Layer 11 of a small transformer language model trained on English Wikipedia (15 layers, counted from 0, width 128).
Take only the direct path to the model's output, skipping the later layers: a vector added to the residual stream pushes a token's score in proportion to its dot product with that token's output vector.

Output vectors of the tokens that the questions are about. A number n stands for (n - 500) times 0.0027.
"\n": 506 476 439 832 477 345 211 529 569 544 509 612 473 517 542 550 410 494 411 649 613 476 638 399 403 514 400 632 298 542 503 534 577 333 511 479 597 504 662 533 428 432 582 515 337 588 461 503 332 546 375 448 414 560 516 414 412 605 402 645 381 451 498 479 524 708 527 259 449 428 517 344 430 446 452 554 596 578 492 468 550 544 685 493 485 525 518 609 374 574 466 446 554 407 477 463 587 519 539 609 427 562 519 679 494 501 404 741 536 510 450 668 456 656 339 421 751 501 404 462 506 422 434 335 466 613 454 530
"ost": 291 508 549 623 644 600 485 622 360 437 409 608 422 340 406 444 508 441 458 536 521 617 439 489 570 489 262 528 423 471 298 360 403 724 457 293 472 466 721 448 401 549 349 470 599 796 294 401 473 718 505 608 539 575 650 592 768 677 522 555 528 655 625 636 569 689 395 437 364 566 385 473 442 633 362 440 380 384 372 552 476 523 381 576 486 638 421 835 617 619 272 255 597 618 407 726 593 425 466 550 644 461 453 359 506 312 506 508 412 532 347 545 374 409 493 403 805 579 524 486 765 475 596 557 507 343 390 158
"ly": 463 266 296 360 543 709 492 528 586 286 577 473 479 471 525 501 633 559 607 661 598 555 361 523 498 584 575 547 303 636 501 409 622 322 490 769 593 603 599 94 300 268 299 686 505 496 392 847 497 548 258 300 501 647 510 375 686 554 635 691 520 650 463 403 301 749 330 346 399 537 422 501 527 368 458 630 329 367 513 579 534 618 394 308 509 603 591 742 449 515 681 544 602 497 200 752 559 425 687 262 489 544 234 212 573 455 447 340 562 567 520 779 597 523 526 492 481 278 438 581 675 580 498 453 352 579 746 425
"e,": 331 493 458 599 768 678 377 570 660 564 539 510 444 282 460 541 460 581 438 340 346 613 689 470 612 482 204 364 316 528 551 349 691 531 547 382 338 633 525 460 584 492 296 507 566 651 528 496 391 452 427 409 770 580 389 462 563 681 441 523 575 577 131 520 399 566 411 486 617 495 489 619 624 547 695 583 523 756 509 428 411 661 677 527 405 638 517 665 376 643 480 721 525 386 361 484 575 267 464 359 552 446 346 357 504 478 469 495 619 440 333 654 257 611 454 386 407 472 548 509 580 582 463 606 606 438 348 415
"s,": 313 420 516 721 502 634 280 530 459 490 592 510 523 476 439 458 703 390 474 533 482 443 671 458 609 538 640 378 323 558 518 246 668 453 405 716 493 604 625 108 638 446 295 474 467 611 501 412 502 552 435 368 387 564 598 562 466 248 575 517 565 409 317 723 514 595 279 493 410 368 761 549 585 531 609 541 424 610 536 427 663 499 482 664 406 784 567 708 481 462 483 599 528 372 423 803 590 347 487 198 556 518 432 446 469 486 500 558 444 448 527 576 356 514 286 700 462 464 512 464 666 485 334 632 589 453 335 483
"s.": 277 300 550 721 537 691 346 425 426 338 534 529 465 569 485 518 646 534 671 585 322 462 499 410 526 504 559 603 477 500 438 314 695 545 333 828 372 667 565 163 619 457 345 508 493 683 374 381 369 677 487 430 365 535 762 488 470 229 437 574 622 463 358 740 545 427 418 366 375 347 783 548 581 399 429 556 484 563 369 464 485 380 478 649 424 787 485 731 525 541 433 542 656 515 442 875 487 596 562 348 592 595 368 508 557 496 711 591 396 412 474 541 385 493 374 563 366 364 639 400 552 438 329 537 606 461 404 463
"re": 307 585 473 537 713 594 526 522 621 450 554 384 386 396 695 524 572 601 479 512 568 451 364 404 444 602 312 538 567 672 407 466 566 577 647 310 568 526 548 509 575 591 332 567 467 323 528 550 519 531 449 550 757 459 808 562 521 273 357 601 557 629 302 547 653 543 485 622 443 553 399 659 394 623 355 388 394 432 560 447 397 623 645 464 521 584 521 700 433 465 706 295 634 281 314 672 365 591 556 492 402 402 386 265 610 425 301 456 316 483 469 717 580 506 557 667 387 566 337 368 506 545 250 252 507 739 420 539
" to": 532 434 585 652 555 528 246 507 458 448 602 520 556 395 594 503 566 542 453 598 469 427 413 265 476 375 468 418 578 508 484 336 673 571 621 477 480 636 375 320 585 389 443 548 617 496 320 596 458 655 475 423 484 629 535 416 585 476 389 526 456 460 497 424 356 456 576 590 405 723 393 423 431 585 473 614 597 649 543 481 540 550 405 503 505 561 484 487 519 405 544 469 601 530 506 540 451 173 578 237 510 481 548 581 511 503 547 594 451 353 566 591 573 636 452 549 498 396 462 416 505 594 537 485 532 488 621 609
" –": 378 441 528 778 504 488 257 636 687 402 371 429 513 340 542 587 502 475 552 592 748 389 534 410 378 398 456 390 533 549 472 215 569 399 475 248 520 573 557 437 343 517 603 693 535 507 386 477 443 603 453 420 394 433 539 581 626 586 553 523 575 472 317 585 373 672 512 346 601 550 551 465 420 667 504 494 506 500 605 476 551 292 525 513 453 518 609 529 351 512 615 522 561 512 465 545 446 242 455 496 411 509 500 629 569 507 584 453 399 416 687 681 609 611 478 420 696 503 428 554 581 497 381 462 544 643 454 431
"]": 114 267 474 755 488 485 310 564 623 449 577 436 590 445 540 623 565 619 276 750 739 344 447 389 634 538 393 367 525 670 440 257 792 263 611 433 752 626 507 222 341 558 534 280 557 900 434 521 521 629 502 753 542 553 736 712 641 702 642 532 713 525 231 621 537 441 579 336 362 708 314 527 529 519 227 473 522 490 356 541 323 680 476 514 475 756 475 580 553 415 565 429 624 552 675 511 374 192 374 516 606 240 389 256 515 507 572 261 523 301 602 522 362 535 332 253 775 268 483 535 743 487 336 183 593 616 522 582
" Un": 512 535 375 820 543 510 154 445 428 560 450 456 652 353 553 579 552 478 374 549 656 569 458 431 466 562 364 592 403 623 473 467 553 636 486 585 494 485 701 523 584 530 338 447 498 599 371 564 506 607 482 362 493 605 450 499 537 537 560 647 611 436 390 465 477 538 382 614 531 467 469 499 411 629 640 644 655 500 244 411 487 679 489 463 485 355 421 462 517 548 487 435 780 460 407 502 503 469 482 349 453 499 455 459 474 434 525 515 641 398 423 395 594 506 333 592 468 382 338 331 579 460 476 521 730 635 665 311
"\"": 341 319 283 759 506 579 320 558 577 517 504 551 500 504 531 512 469 654 704 787 601 460 504 348 540 469 662 626 515 732 342 555 645 287 384 520 777 605 566 28 379 472 382 326 391 503 472 582 446 562 568 612 654 703 549 640 568 512 566 536 675 494 410 609 564 409 801 357 379 541 278 601 571 515 303 310 436 754 439 579 488 390 589 422 452 550 450 651 572 542 403 498 614 520 448 314 482 567 431 400 435 267 581 469 602 450 571 577 421 333 487 539 550 631 414 231 429 314 366 473 459 546 382 452 526 572 515 531
";": 428 512 452 715 529 633 414 436 494 452 462 517 473 418 514 574 329 499 378 650 767 328 662 410 558 489 586 564 522 515 508 402 516 393 557 406 422 595 493 180 385 505 525 526 627 543 559 424 384 456 420 401 502 438 616 400 358 452 506 491 552 633 321 610 441 619 689 328 547 550 445 491 426 535 447 635 677 495 329 570 560 378 476 451 446 525 603 541 438 631 453 560 549 590 537 422 507 519 333 438 656 636 364 566 543 550 597 772 491 509 555 568 681 525 254 506 617 470 394 360 447 438 523 419 594 483 590 322
"$": 412 383 464 552 724 348 388 641 264 264 537 507 367 558 720 573 598 491 460 337 576 540 625 271 558 457 480 470 609 675 493 607 649 378 540 694 487 738 525 289 569 459 473 516 471 497 577 403 272 540 258 599 513 542 710 645 548 555 578 761 602 795 594 398 410 477 500 500 411 511 647 314 599 589 602 490 576 707 388 369 401 701 513 379 482 668 540 619 318 424 539 277 561 633 399 343 429 497 372 228 501 404 311 418 349 418 547 666 545 360 433 764 532 494 259 306 698 484 311 482 775 314 431 321 516 760 546 519
"ated": 419 233 359 747 593 677 429 522 423 565 695 476 394 274 474 650 536 574 528 292 374 578 663 545 546 264 391 510 263 561 664 578 594 478 578 291 401 572 673 435 339 588 407 550 561 667 336 573 416 428 370 368 763 418 772 534 514 568 508 602 749 569 419 666 512 342 448 478 319 537 367 370 491 685 519 481 499 395 577 686 371 698 463 410 396 613 571 614 525 448 499 252 640 792 547 670 616 266 361 446 577 567 456 321 460 345 495 462 341 574 488 593 396 590 499 304 532 528 525 399 640 425 350 387 562 682 582 508

Output weights of attention head 1. The head adds the sum of these rows, row i times number i of z. A number n stands for (n - 500) times 0.0016.
o0: 503 631 308 605 654 447 295 484 364 591 416 474 494 423 495 586 508 283 591 444 626 528 436 690 479 352 381 579 512 791 514 444 434 628 438 531 632 423 490 361 443 476 439 431 304 535 632 603 571 397 549 502 481 425 272 613 506 525 597 502 737 529 623 514 387 622 394 593 478 546 432 500 541 372 547 520 368 456 507 502 453 449 389 722 508 309 706 452 446 588 560 434 586 477 455 506 658 426 601 579 342 449 591 298 269 476 683 642 616 519 351 579 570 438 523 448 498 508 295 433 431 593 504 541 400 596 568 508
o1: 597 363 382 504 556 502 484 388 362 412 557 471 551 807 385 311 542 514 629 322 423 521 572 585 307 295 742 492 527 418 421 270 529 502 562 592 570 687 425 289 692 386 537 243 886 462 426 441 363 586 367 700 700 508 528 485 522 502 369 404 498 465 430 705 438 257 707 502 408 311 420 479 545 466 491 406 517 481 351 625 420 594 625 326 601 510 493 642 562 730 407 495 503 573 582 589 337 555 603 337 620 490 576 352 638 510 478 705 440 488 515 356 569 646 466 609 358 524 446 396 441 325 672 556 793 596 743 324
o2: 441 595 500 392 337 505 428 551 362 451 588 573 560 409 517 378 572 559 537 519 504 543 366 646 620 551 450 427 560 670 449 549 454 441 595 532 509 682 544 320 454 411 566 552 549 601 395 666 378 461 492 584 757 494 541 583 451 338 427 506 490 525 538 628 717 292 640 230 347 410 466 363 421 512 467 360 368 620 408 676 681 241 567 455 514 520 454 644 696 646 390 398 618 438 559 551 261 723 425 567 473 252 522 579 588 565 279 622 436 978 496 470 497 598 322 362 529 648 317 492 372 314 521 613 485 522 433 506
o3: 590 486 275 457 521 397 307 431 471 475 542 507 454 398 511 534 687 482 252 460 185 498 567 534 409 538 510 850 500 307 466 526 536 390 513 703 525 448 545 600 462 450 509 481 520 645 570 527 513 607 440 672 408 487 504 383 403 383 418 375 239 497 411 552 525 542 541 596 363 341 534 382 414 457 417 444 396 499 449 590 586 577 595 604 855 534 408 461 593 622 489 647 746 437 509 505 349 647 636 546 454 553 462 662 555 457 411 549 605 656 318 324 455 195 464 508 601 685 475 489 527 527 516 645 453 617 564 621
o4: 713 519 500 387 647 350 546 445 481 416 379 556 314 479 717 370 611 512 533 651 699 405 439 694 423 420 597 503 668 580 613 416 537 625 219 363 685 618 390 406 540 583 563 489 624 426 418 563 502 506 564 543 546 483 265 313 767 643 450 384 239 662 388 604 589 451 513 476 588 575 398 486 636 507 528 581 451 355 532 548 636 361 633 554 553 363 593 621 532 369 652 586 668 499 499 362 435 515 389 621 341 490 510 504 378 530 611 508 515 410 504 389 513 524 432 648 336 613 389 400 241 506 463 491 251 483 477 443
o5: 422 636 456 606 533 571 460 541 589 469 678 670 663 460 413 394 503 652 516 657 662 576 465 617 589 504 361 333 415 533 404 484 692 373 607 329 502 479 511 459 427 449 660 438 430 647 357 682 378 203 387 529 465 511 350 684 503 616 456 574 431 567 576 574 447 663 455 385 741 381 359 421 550 404 425 627 624 427 415 489 532 439 528 543 596 541 451 361 374 429 537 447 534 553 534 470 366 306 477 386 472 774 412 639 554 680 418 721 543 489 560 656 304 466 391 320 673 563 503 417 503 413 452 339 549 601 412 414
o6: 458 334 409 668 592 539 395 479 571 465 501 381 238 661 788 576 459 347 464 757 285 441 417 252 554 519 424 564 566 549 383 387 467 522 479 542 651 537 449 467 675 354 480 493 366 540 587 401 689 479 551 473 571 610 449 577 738 497 498 652 570 564 411 500 280 396 306 417 602 491 396 493 536 385 489 134 599 691 596 417 372 289 313 420 485 536 472 639 687 359 320 470 590 503 347 279 550 675 429 538 657 659 357 608 515 804 680 546 495 266 566 567 554 884 201 478 477 421 709 479 542 737 416 546 412 575 701 383
o7: 450 488 440 469 585 644 636 340 468 499 422 473 476 627 455 574 533 377 477 410 557 424 312 395 626 394 351 640 503 540 561 314 407 743 373 588 602 522 425 510 413 617 601 677 568 366 429 437 446 361 596 679 367 452 592 621 655 449 651 518 765 350 466 686 245 510 493 729 381 360 731 485 324 520 641 513 491 405 622 449 536 247 428 654 469 422 714 713 468 286 449 478 605 553 289 445 607 478 607 739 609 481 425 368 682 750 596 440 389 356 538 389 423 469 510 538 471 515 463 392 448 472 329 732 503 313 436 398
o8: 425 648 555 710 572 474 358 514 448 377 152 385 551 586 462 425 510 423 590 385 249 479 544 428 292 690 462 402 624 601 290 572 509 660 718 524 579 456 575 788 492 506 575 456 453 616 423 484 604 703 395 413 365 661 511 605 551 459 659 348 474 427 649 668 424 147 277 412 563 433 710 484 450 457 509 360 557 517 391 395 654 443 499 474 589 472 340 266 621 537 426 476 509 436 316 832 563 476 572 532 478 452 491 256 582 479 589 591 293 660 501 565 579 752 622 610 583 482 343 403 356 599 547 691 606 383 432 414
o9: 387 475 522 733 571 418 507 270 653 549 372 398 540 579 526 590 256 371 318 404 767 398 489 430 335 647 418 499 559 537 266 492 595 459 522 489 635 562 387 501 493 590 467 325 407 544 662 532 601 291 635 806 436 482 500 570 520 623 523 358 671 571 379 373 447 462 458 444 578 351 428 625 480 380 561 592 559 576 560 377 428 626 489 454 407 595 567 385 633 728 485 593 646 376 402 386 596 589 437 352 502 373 629 516 622 445 849 245 554 565 589 262 548 448 346 515 532 487 536 475 483 611 404 468 440 552 473 578
o10: 519 485 464 553 524 451 612 547 774 541 463 517 432 471 396 244 436 721 561 539 659 473 589 486 376 743 373 391 904 567 327 698 463 686 254 428 579 598 252 479 612 614 312 530 278 531 356 528 429 698 588 299 428 434 306 347 262 469 618 410 576 511 431 624 420 593 386 346 641 460 536 389 403 419 349 610 516 619 556 574 558 473 378 583 402 459 564 242 601 376 613 384 588 638 404 740 244 412 321 522 538 640 435 585 705 719 580 418 538 549 630 635 464 493 702 473 557 490 477 577 443 622 533 383 245 556 460 449
o11: 619 641 134 510 475 363 633 458 525 474 694 412 422 413 625 652 427 658 418 523 657 506 443 579 671 693 428 659 641 410 397 672 373 336 542 504 652 380 389 525 359 563 490 462 537 651 556 617 470 229 646 540 425 501 417 365 645 391 500 605 426 575 579 361 308 771 443 640 639 626 317 488 552 325 436 922 538 595 149 286 515 632 226 537 488 657 352 261 659 647 478 630 594 462 417 251 434 635 505 286 473 671 560 681 715 314 477 330 701 564 444 608 527 173 529 442 462 442 433 421 435 761 252 406 631 604 443 333
o12: 552 429 753 537 400 276 680 552 408 526 619 657 556 393 490 548 499 419 492 487 538 468 607 388 514 391 332 557 494 409 704 400 502 251 480 336 419 470 551 399 558 612 558 554 628 605 295 545 213 670 489 538 463 414 648 535 383 594 244 609 512 505 461 501 741 644 394 463 462 627 308 381 460 620 417 621 337 456 303 473 600 411 526 686 736 702 616 429 495 642 589 595 389 636 582 586 590 848 568 443 569 577 396 453 460 505 532 562 446 595 372 332 485 455 380 522 396 454 193 440 572 494 535 361 409 374 397 715
o13: 459 499 435 313 672 285 330 650 479 513 372 376 520 320 552 685 594 530 536 460 662 578 449 604 429 547 480 416 776 559 535 427 358 598 399 549 813 521 259 481 665 556 505 640 532 380 561 632 525 492 511 573 471 331 394 617 707 689 610 691 558 511 669 402 570 334 534 416 514 621 432 429 571 579 397 481 349 554 636 441 550 586 273 453 470 562 559 425 584 54 619 356 600 659 438 430 354 619 536 589 410 531 555 517 443 365 459 308 494 426 431 515 546 453 493 417 653 528 282 484 513 491 548 555 198 577 437 540
o14: 645 490 648 537 651 575 134 337 362 596 564 727 491 230 343 489 420 656 329 328 507 664 271 387 596 369 634 388 610 496 451 539 569 410 633 795 382 450 581 540 375 462 304 554 587 436 379 544 737 676 530 466 530 319 478 545 576 482 415 560 506 661 622 464 617 607 359 650 492 575 491 475 461 726 482 671 392 623 399 483 309 611 438 613 277 450 272 526 541 365 636 538 365 676 467 429 414 240 574 475 407 533 456 620 569 328 531 356 331 702 442 516 571 378 660 558 412 519 373 576 459 627 306 577 478 537 598 765
o15: 558 681 576 705 387 502 496 442 459 536 695 425 494 420 632 478 665 670 390 612 529 496 604 566 429 557 570 528 447 511 372 760 240 503 508 402 289 444 495 590 556 422 575 558 485 437 607 646 415 352 563 459 422 454 373 490 435 305 672 556 515 500 493 344 371 627 520 620 533 608 409 529 307 395 598 657 335 486 391 648 680 373 553 478 541 534 464 325 452 486 482 512 693 435 634 401 466 541 539 338 644 462 658 305 452 527 563 665 775 465 435 493 425 510 392 564 417 341 612 440 441 324 453 716 612 449 305 271
o16: 763 570 618 721 354 594 456 163 699 601 483 633 566 551 487 331 445 392 452 392 581 384 573 813 324 531 370 448 377 400 616 432 400 482 349 423 573 549 409 638 638 555 405 562 534 353 552 427 573 180 389 402 439 564 363 243 565 508 594 380 303 570 456 677 700 500 266 396 524 425 459 631 288 551 605 566 417 330 456 505 470 658 646 550 657 584 499 555 371 740 420 455 579 444 589 407 579 568 624 641 457 351 390 366 513 534 688 727 483 932 431 349 517 660 286 420 461 591 444 403 439 397 682 329 503 698 431 628
o17: 583 458 329 571 403 585 712 285 573 495 469 520 471 454 423 540 334 689 518 554 574 610 474 431 626 600 595 646 354 339 416 521 512 556 446 687 211 551 494 434 539 542 594 355 577 445 442 341 460 571 561 439 613 532 525 401 432 527 226 458 720 432 428 537 572 463 821 440 591 504 770 544 682 478 337 693 686 725 420 582 426 520 521 435 414 396 455 559 538 572 451 648 671 439 747 361 304 636 450 376 464 496 525 604 621 554 511 396 509 438 349 499 443 318 404 357 405 448 733 278 445 388 507 490 438 415 560 552
o18: 348 510 557 460 580 397 623 628 586 407 284 173 431 580 686 541 475 432 494 612 648 269 380 394 539 562 712 584 566 521 551 263 393 587 622 352 553 388 551 517 355 409 460 460 595 492 541 636 640 516 564 425 461 719 349 704 736 499 438 337 764 474 557 256 394 395 623 566 590 649 370 385 556 421 435 233 303 540 576 695 475 548 483 384 881 371 302 334 659 429 384 531 472 512 440 469 190 505 501 567 380 551 580 437 557 519 531 276 453 430 611 768 518 478 586 646 506 422 612 668 389 497 413 805 547 624 479 431
o19: 361 229 349 712 652 204 418 310 559 530 437 497 526 607 504 399 532 664 442 726 381 409 454 392 465 795 391 612 361 570 473 541 363 492 585 317 501 517 659 704 734 728 703 437 520 636 272 638 622 509 680 506 263 586 353 496 475 504 408 678 449 640 414 316 413 648 516 441 480 419 519 540 362 357 587 457 495 478 469 412 560 411 574 364 431 508 639 530 642 583 709 647 627 358 390 492 489 507 597 519 452 435 607 513 408 462 647 396 722 405 623 422 351 541 468 545 513 632 522 371 553 579 399 404 452 276 479 571
o20: 433 406 546 292 434 472 493 448 595 555 360 420 270 428 487 593 251 460 469 606 771 432 488 566 661 603 433 192 466 552 694 535 357 439 724 388 404 401 586 434 367 683 332 569 550 542 752 582 456 456 709 415 317 381 419 648 546 693 482 486 906 453 445 481 522 435 511 434 350 645 626 471 527 632 384 675 567 509 444 310 521 577 436 547 496 465 609 552 627 676 537 602 471 406 453 268 673 607 518 570 685 599 442 442 243 572 624 606 254 482 576 513 364 464 468 359 571 601 640 417 657 447 413 336 369 416 351 629
o21: 497 583 310 393 602 468 608 355 550 314 527 423 531 383 525 587 265 469 310 630 686 581 499 415 837 668 593 506 582 604 437 814 476 491 530 514 324 751 608 371 517 413 537 341 530 464 537 458 468 514 399 402 530 498 664 526 501 337 615 261 685 676 522 421 449 363 476 534 559 516 720 477 438 521 714 511 660 647 417 506 560 181 233 483 626 287 616 628 335 224 372 558 535 511 451 291 497 438 526 201 596 489 653 464 553 423 594 463 625 440 520 448 631 402 432 501 594 858 389 406 545 555 593 546 485 282 639 466
o22: 604 655 493 258 466 451 529 426 435 459 428 559 505 323 506 458 701 461 529 433 452 515 392 477 600 404 429 502 535 281 451 356 492 540 474 494 427 615 607 506 576 400 574 751 508 533 513 279 640 478 412 398 563 444 434 496 563 285 447 506 436 455 388 481 577 717 289 559 672 269 565 424 352 508 673 520 789 653 548 482 498 611 555 580 607 424 548 278 571 341 507 559 583 424 334 455 456 456 425 524 353 467 545 639 673 575 601 253 586 395 448 591 563 511 408 570 563 441 688 712 540 464 567 649 477 629 457 472
o23: 700 591 603 311 534 451 519 416 383 438 601 580 366 643 498 346 599 645 491 406 583 688 457 480 673 571 431 529 410 654 528 499 493 676 652 615 446 567 761 460 792 370 343 440 341 512 495 538 332 519 356 212 575 541 381 403 428 399 432 599 537 374 698 461 483 418 450 642 503 408 732 322 645 440 609 707 460 461 366 372 471 572 579 656 527 365 578 601 336 436 577 313 664 435 509 655 501 665 528 603 542 421 438 403 360 519 351 584 368 629 391 466 304 586 389 398 522 667 694 560 636 387 563 454 399 311 399 405
o24: 521 565 220 531 543 470 636 447 332 425 396 660 593 559 521 462 765 428 596 498 543 477 471 386 424 410 652 796 615 487 359 461 528 566 530 627 551 408 552 545 549 480 559 358 672 566 412 356 597 547 622 415 444 471 567 558 740 545 452 464 631 466 623 551 526 451 448 478 556 65 659 529 489 341 529 506 452 763 355 419 403 238 556 531 472 463 580 463 464 444 402 408 565 516 249 497 533 629 474 455 313 600 598 688 418 733 619 362 515 448 255 545 351 396 467 560 386 444 455 498 602 544 434 502 506 684 541 414
o25: 474 466 631 509 615 562 383 425 680 690 482 332 573 622 434 558 498 622 373 373 660 563 484 622 616 684 621 479 332 507 466 242 342 547 566 540 347 586 468 509 623 654 621 407 464 339 225 497 696 294 614 349 667 560 429 386 406 532 419 431 399 594 485 595 503 529 423 537 487 554 744 554 730 659 358 716 723 210 297 518 525 596 520 395 379 364 502 390 536 336 486 391 432 414 674 720 490 622 482 607 448 561 521 304 455 447 425 246 495 546 414 458 582 273 443 537 544 512 644 509 575 297 487 289 666 473 721 549
o26: 520 424 595 544 385 445 389 616 662 611 425 346 550 347 238 570 509 172 403 421 683 186 559 603 456 662 746 689 432 669 626 406 191 486 585 373 471 543 755 529 577 492 855 420 458 512 335 390 354 502 303 176 503 389 613 447 254 477 399 569 397 482 474 605 715 701 593 334 703 207 630 559 579 662 615 496 532 523 501 518 562 334 553 388 676 299 513 708 497 324 624 531 127 606 610 679 340 531 362 540 560 603 310 465 560 554 274 431 616 613 669 369 784 422 459 661 456 603 596 621 388 373 536 630 531 464 435 351
o27: 491 407 571 423 607 545 304 479 540 465 400 463 701 519 525 723 599 614 394 508 541 388 436 595 445 582 625 485 398 306 421 262 525 544 847 396 371 598 508 427 497 435 631 287 746 557 375 507 446 418 489 704 352 466 382 533 666 429 225 560 360 524 255 762 427 529 543 517 588 563 676 558 618 325 368 819 586 357 414 648 481 594 625 457 431 645 422 562 667 396 427 701 644 305 657 620 385 443 507 345 434 493 511 402 476 517 349 348 690 376 500 422 556 483 480 588 525 541 508 441 515 383 374 721 484 405 545 581
o28: 289 199 543 263 439 624 563 431 567 558 657 268 481 581 333 439 634 642 681 494 554 563 436 668 605 796 484 752 490 634 565 453 444 335 560 558 721 282 633 623 394 571 506 523 588 619 365 549 499 648 576 742 495 351 443 415 466 652 623 407 450 445 600 703 562 588 650 359 329 308 572 366 573 491 372 607 487 291 395 598 620 476 453 770 253 294 150 412 486 556 484 375 308 496 638 604 532 753 384 710 436 595 461 503 559 479 498 531 506 507 417 458 400 281 499 418 602 429 508 620 462 441 272 557 427 530 436 342
o29: 577 449 387 458 346 584 799 376 605 581 402 583 400 546 452 509 638 454 435 584 379 596 511 356 483 480 545 441 161 284 528 754 398 483 505 539 380 517 317 279 379 566 741 377 260 376 572 408 605 560 574 472 523 648 517 623 557 373 373 549 418 417 261 435 547 450 541 565 547 550 711 489 656 403 602 468 347 661 648 430 744 466 565 360 497 608 711 660 403 566 370 565 616 504 476 322 547 639 761 603 720 463 707 403 598 511 288 372 569 223 402 502 469 526 612 355 265 374 629 494 435 550 410 424 523 381 473 765
o30: 591 342 498 399 307 609 690 487 581 672 686 460 585 354 335 463 461 410 387 600 720 511 425 556 731 351 513 306 554 631 389 426 633 337 603 689 648 626 563 769 375 515 414 445 680 638 598 490 374 634 549 480 500 442 510 634 626 563 627 400 548 352 521 593 503 286 455 531 228 491 472 302 334 544 446 681 393 647 624 653 478 377 307 629 973 480 451 216 529 484 511 442 288 442 508 665 506 177 470 414 585 505 564 462 265 698 476 422 501 210 562 534 385 657 453 708 575 541 501 452 318 322 449 373 599 463 464 552
o31: 390 657 538 427 439 628 613 353 455 332 315 450 721 312 366 439 682 479 537 515 559 502 300 483 651 552 486 438 601 225 539 367 446 518 459 288 390 540 540 295 720 707 381 356 649 581 509 607 576 381 674 586 636 360 507 543 495 533 570 389 652 624 456 654 788 448 508 596 588 479 399 899 674 612 716 296 606 437 345 514 686 496 347 229 521 464 637 266 721 620 594 694 469 574 436 560 219 325 520 402 658 350 389 565 445 493 513 192 551 663 536 230 528 327 584 333 157 460 474 545 560 620 453 595 627 469 525 529

Each question shows a token from some text and the vector z that the head gathered there. A number n stands for (n - 500) times 0.013.

"um": 579 526 440 540 538 450 496 466 591 561 544 534 591 517 581 398 655 443 511 538 476 472 587 470 653 500 473 348 409 504 505 565
Which two tokens does it push up most, strongest first? " Un", "re"

" O": 517 542 444 575 539 469 536 475 546 494 535 536 539 462 539 485 593 523 479 520 421 484 601 530 638 517 511 374 427 539 544 589
Which three tokens does it push up most, strongest first? " Un", "s.", "s,"

"ary": 598 499 466 530 488 517 489 432 567 540 584 437 516 544 541 380 603 507 529 536 513 636 667 438 546 420 425 345 291 590 473 504
Which two tokens does it push up most, strongest first? "$", " to"

" se": 425 525 521 482 495 574 723 256 484 552 530 603 689 485 599 539 410 460 467 501 443 526 508 339 534 433 242 492 517 605 409 409
Pushed up most: "\""

"ing": 507 544 540 529 459 554 437 452 413 498 503 492 513 468 525 491 598 465 510 438 512 574 578 525 469 498 580 484 464 505 562 577
Which two tokens does it push up most, strongest first? ";", "ated"

" was": 485 546 581 531 446 573 479 302 445 307 426 533 524 397 575 487 594 445 594 357 444 419 524 479 473 463 563 509 549 496 435 509
Which three tokens does it push up most, strongest first? "ated", "\n", "ly"

"k": 410 571 566 545 490 578 395 435 439 504 504 521 553 415 508 518 615 471 430 492 455 532 524 562 419 586 568 524 483 584 511 603
Pushed up most: ";"

"e": 519 538 515 472 443 495 462 467 534 556 472 430 515 470 472 506 697 521 526 517 450 511 554 400 519 432 422 504 343 601 446 533
Pushed up most: "e,"

" s": 430 567 564 563 464 582 490 243 400 311 428 604 561 396 598 468 516 520 571 313 375 399 531 481 480 445 520 632 569 506 436 509
Which of these tokens does it push down most? " –"

"The": 651 443 515 490 589 518 494 472 660 441 538 441 484 516 437 464 740 293 563 548 617 295 494 508 533 401 519 319 485 466 587 413
Which three tokens does it push up most, strongest first? "\n", " –", "ost"

",": 513 514 526 455 430 532 448 467 536 455 407 426 591 483 508 498 668 412 494 486 495 526 504 596 456 520 485 464 415 535 540 534
Pushed up most: "ated"

"ow": 408 503 536 422 365 505 443 432 545 510 393 426 558 357 423 589 709 539 506 523 414 497 512 478 470 428 446 607 367 649 456 617
Which three tokens does it push up most, strongest first? "e,", "s,", "s."

"ol": 376 541 625 566 424 532 540 247 350 341 413 445 693 438 654 414 407 612 404 351 447 463 513 494 366 420 455 580 459 575 425 440
Pushed up most: "ated"

"g": 483 528 481 558 555 437 503 404 556 599 529 454 508 459 477 471 540 498 564 552 450 496 578 497 551 505 560 452 437 574 516 576
Which of these tokens does it push down most? "ated"

"p": 494 527 617 565 545 485 641 410 456 385 579 477 421 370 573 498 485 544 487 371 341 544 606 511 556 425 504 463 310 562 575 519
Pushed up most: " to"

".": 489 501 509 570 629 527 532 459 413 527 370 450 455 509 378 495 549 433 615 481 472 478 554 422 460 464 576 581 545 573 631 708
Which of these tokens does it push down most? "$"

" in": 438 491 597 518 453 395 656 494 572 585 656 475 709 488 425 498 432 509 520 578 394 569 607 571 598 480 610 517 491 503 614 495
Which of these tokens does it push down most? "ated"

" the": 365 576 614 578 482 429 580 353 424 473 471 608 512 407 368 596 575 656 551 497 206 458 647 356 442 345 360 575 336 699 418 567
Pushed up most: "\""

" M": 558 479 494 529 569 468 487 448 571 461 550 518 507 472 428 459 655 372 553 501 508 359 506 512 515 439 579 357 514 507 568 509
Pushed up most: "\n"

" for": 465 543 555 596 513 459 487 387 522 490 448 505 636 409 497 458 535 553 517 428 412 468 608 585 543 401 458 447 420 556 437 561
Pushed up most: "s."

"==": 579 354 501 588 515 582 544 405 560 441 560 411 475 563 442 474 614 365 571 580 478 379 536 530 505 355 684 328 526 464 515 352
Pushed up most: "\n"

"M": 500 405 422 606 555 372 544 505 607 626 518 577 321 789 395 315 368 426 774 510 519 444 571 379 541 578 555 463 690 523 470 672
Which of these tokens does it push down most? "\n"

"m": 489 482 535 527 566 461 515 458 501 549 551 548 602 441 489 446 511 411 447 496 508 435 526 568 514 499 508 451 459 507 563 604
Pushed up most: "re"

"w": 433 565 592 562 439 621 312 451 401 502 492 541 558 416 527 482 586 509 430 504 499 569 598 571 424 618 603 555 547 522 502 604
Which of these tokens does it push down most? "\""

"n": 487 629 549 594 628 478 489 514 564 555 565 615 705 471 561 520 475 506 383 604 469 336 564 494 613 560 538 546 572 453 521 733
Pushed up most: "s."

" b": 529 482 571 515 590 408 429 550 641 525 510 523 702 510 548 554 574 409 474 529 518 374 509 561 451 510 473 444 519 425 600 625
Which two tokens does it push up most, strongest first? "ost", "re"

" W": 652 419 466 413 552 474 467 530 659 435 501 344 548 607 530 544 748 309 511 419 534 489 466 650 440 515 436 329 464 403 600 427
Which of these tokens does it push down most? "\""

" J": 417 575 547 544 488 562 401 427 447 511 512 519 552 412 509 513 597 488 445 493 473 536 527 549 441 586 568 516 471 587 512 592
Pushed up most: ";"

" he": 522 447 565 434 614 504 462 468 614 435 518 359 652 388 488 431 658 331 505 411 456 442 437 655 478 498 495 416 562 445 538 456
Pushed up most: "ost"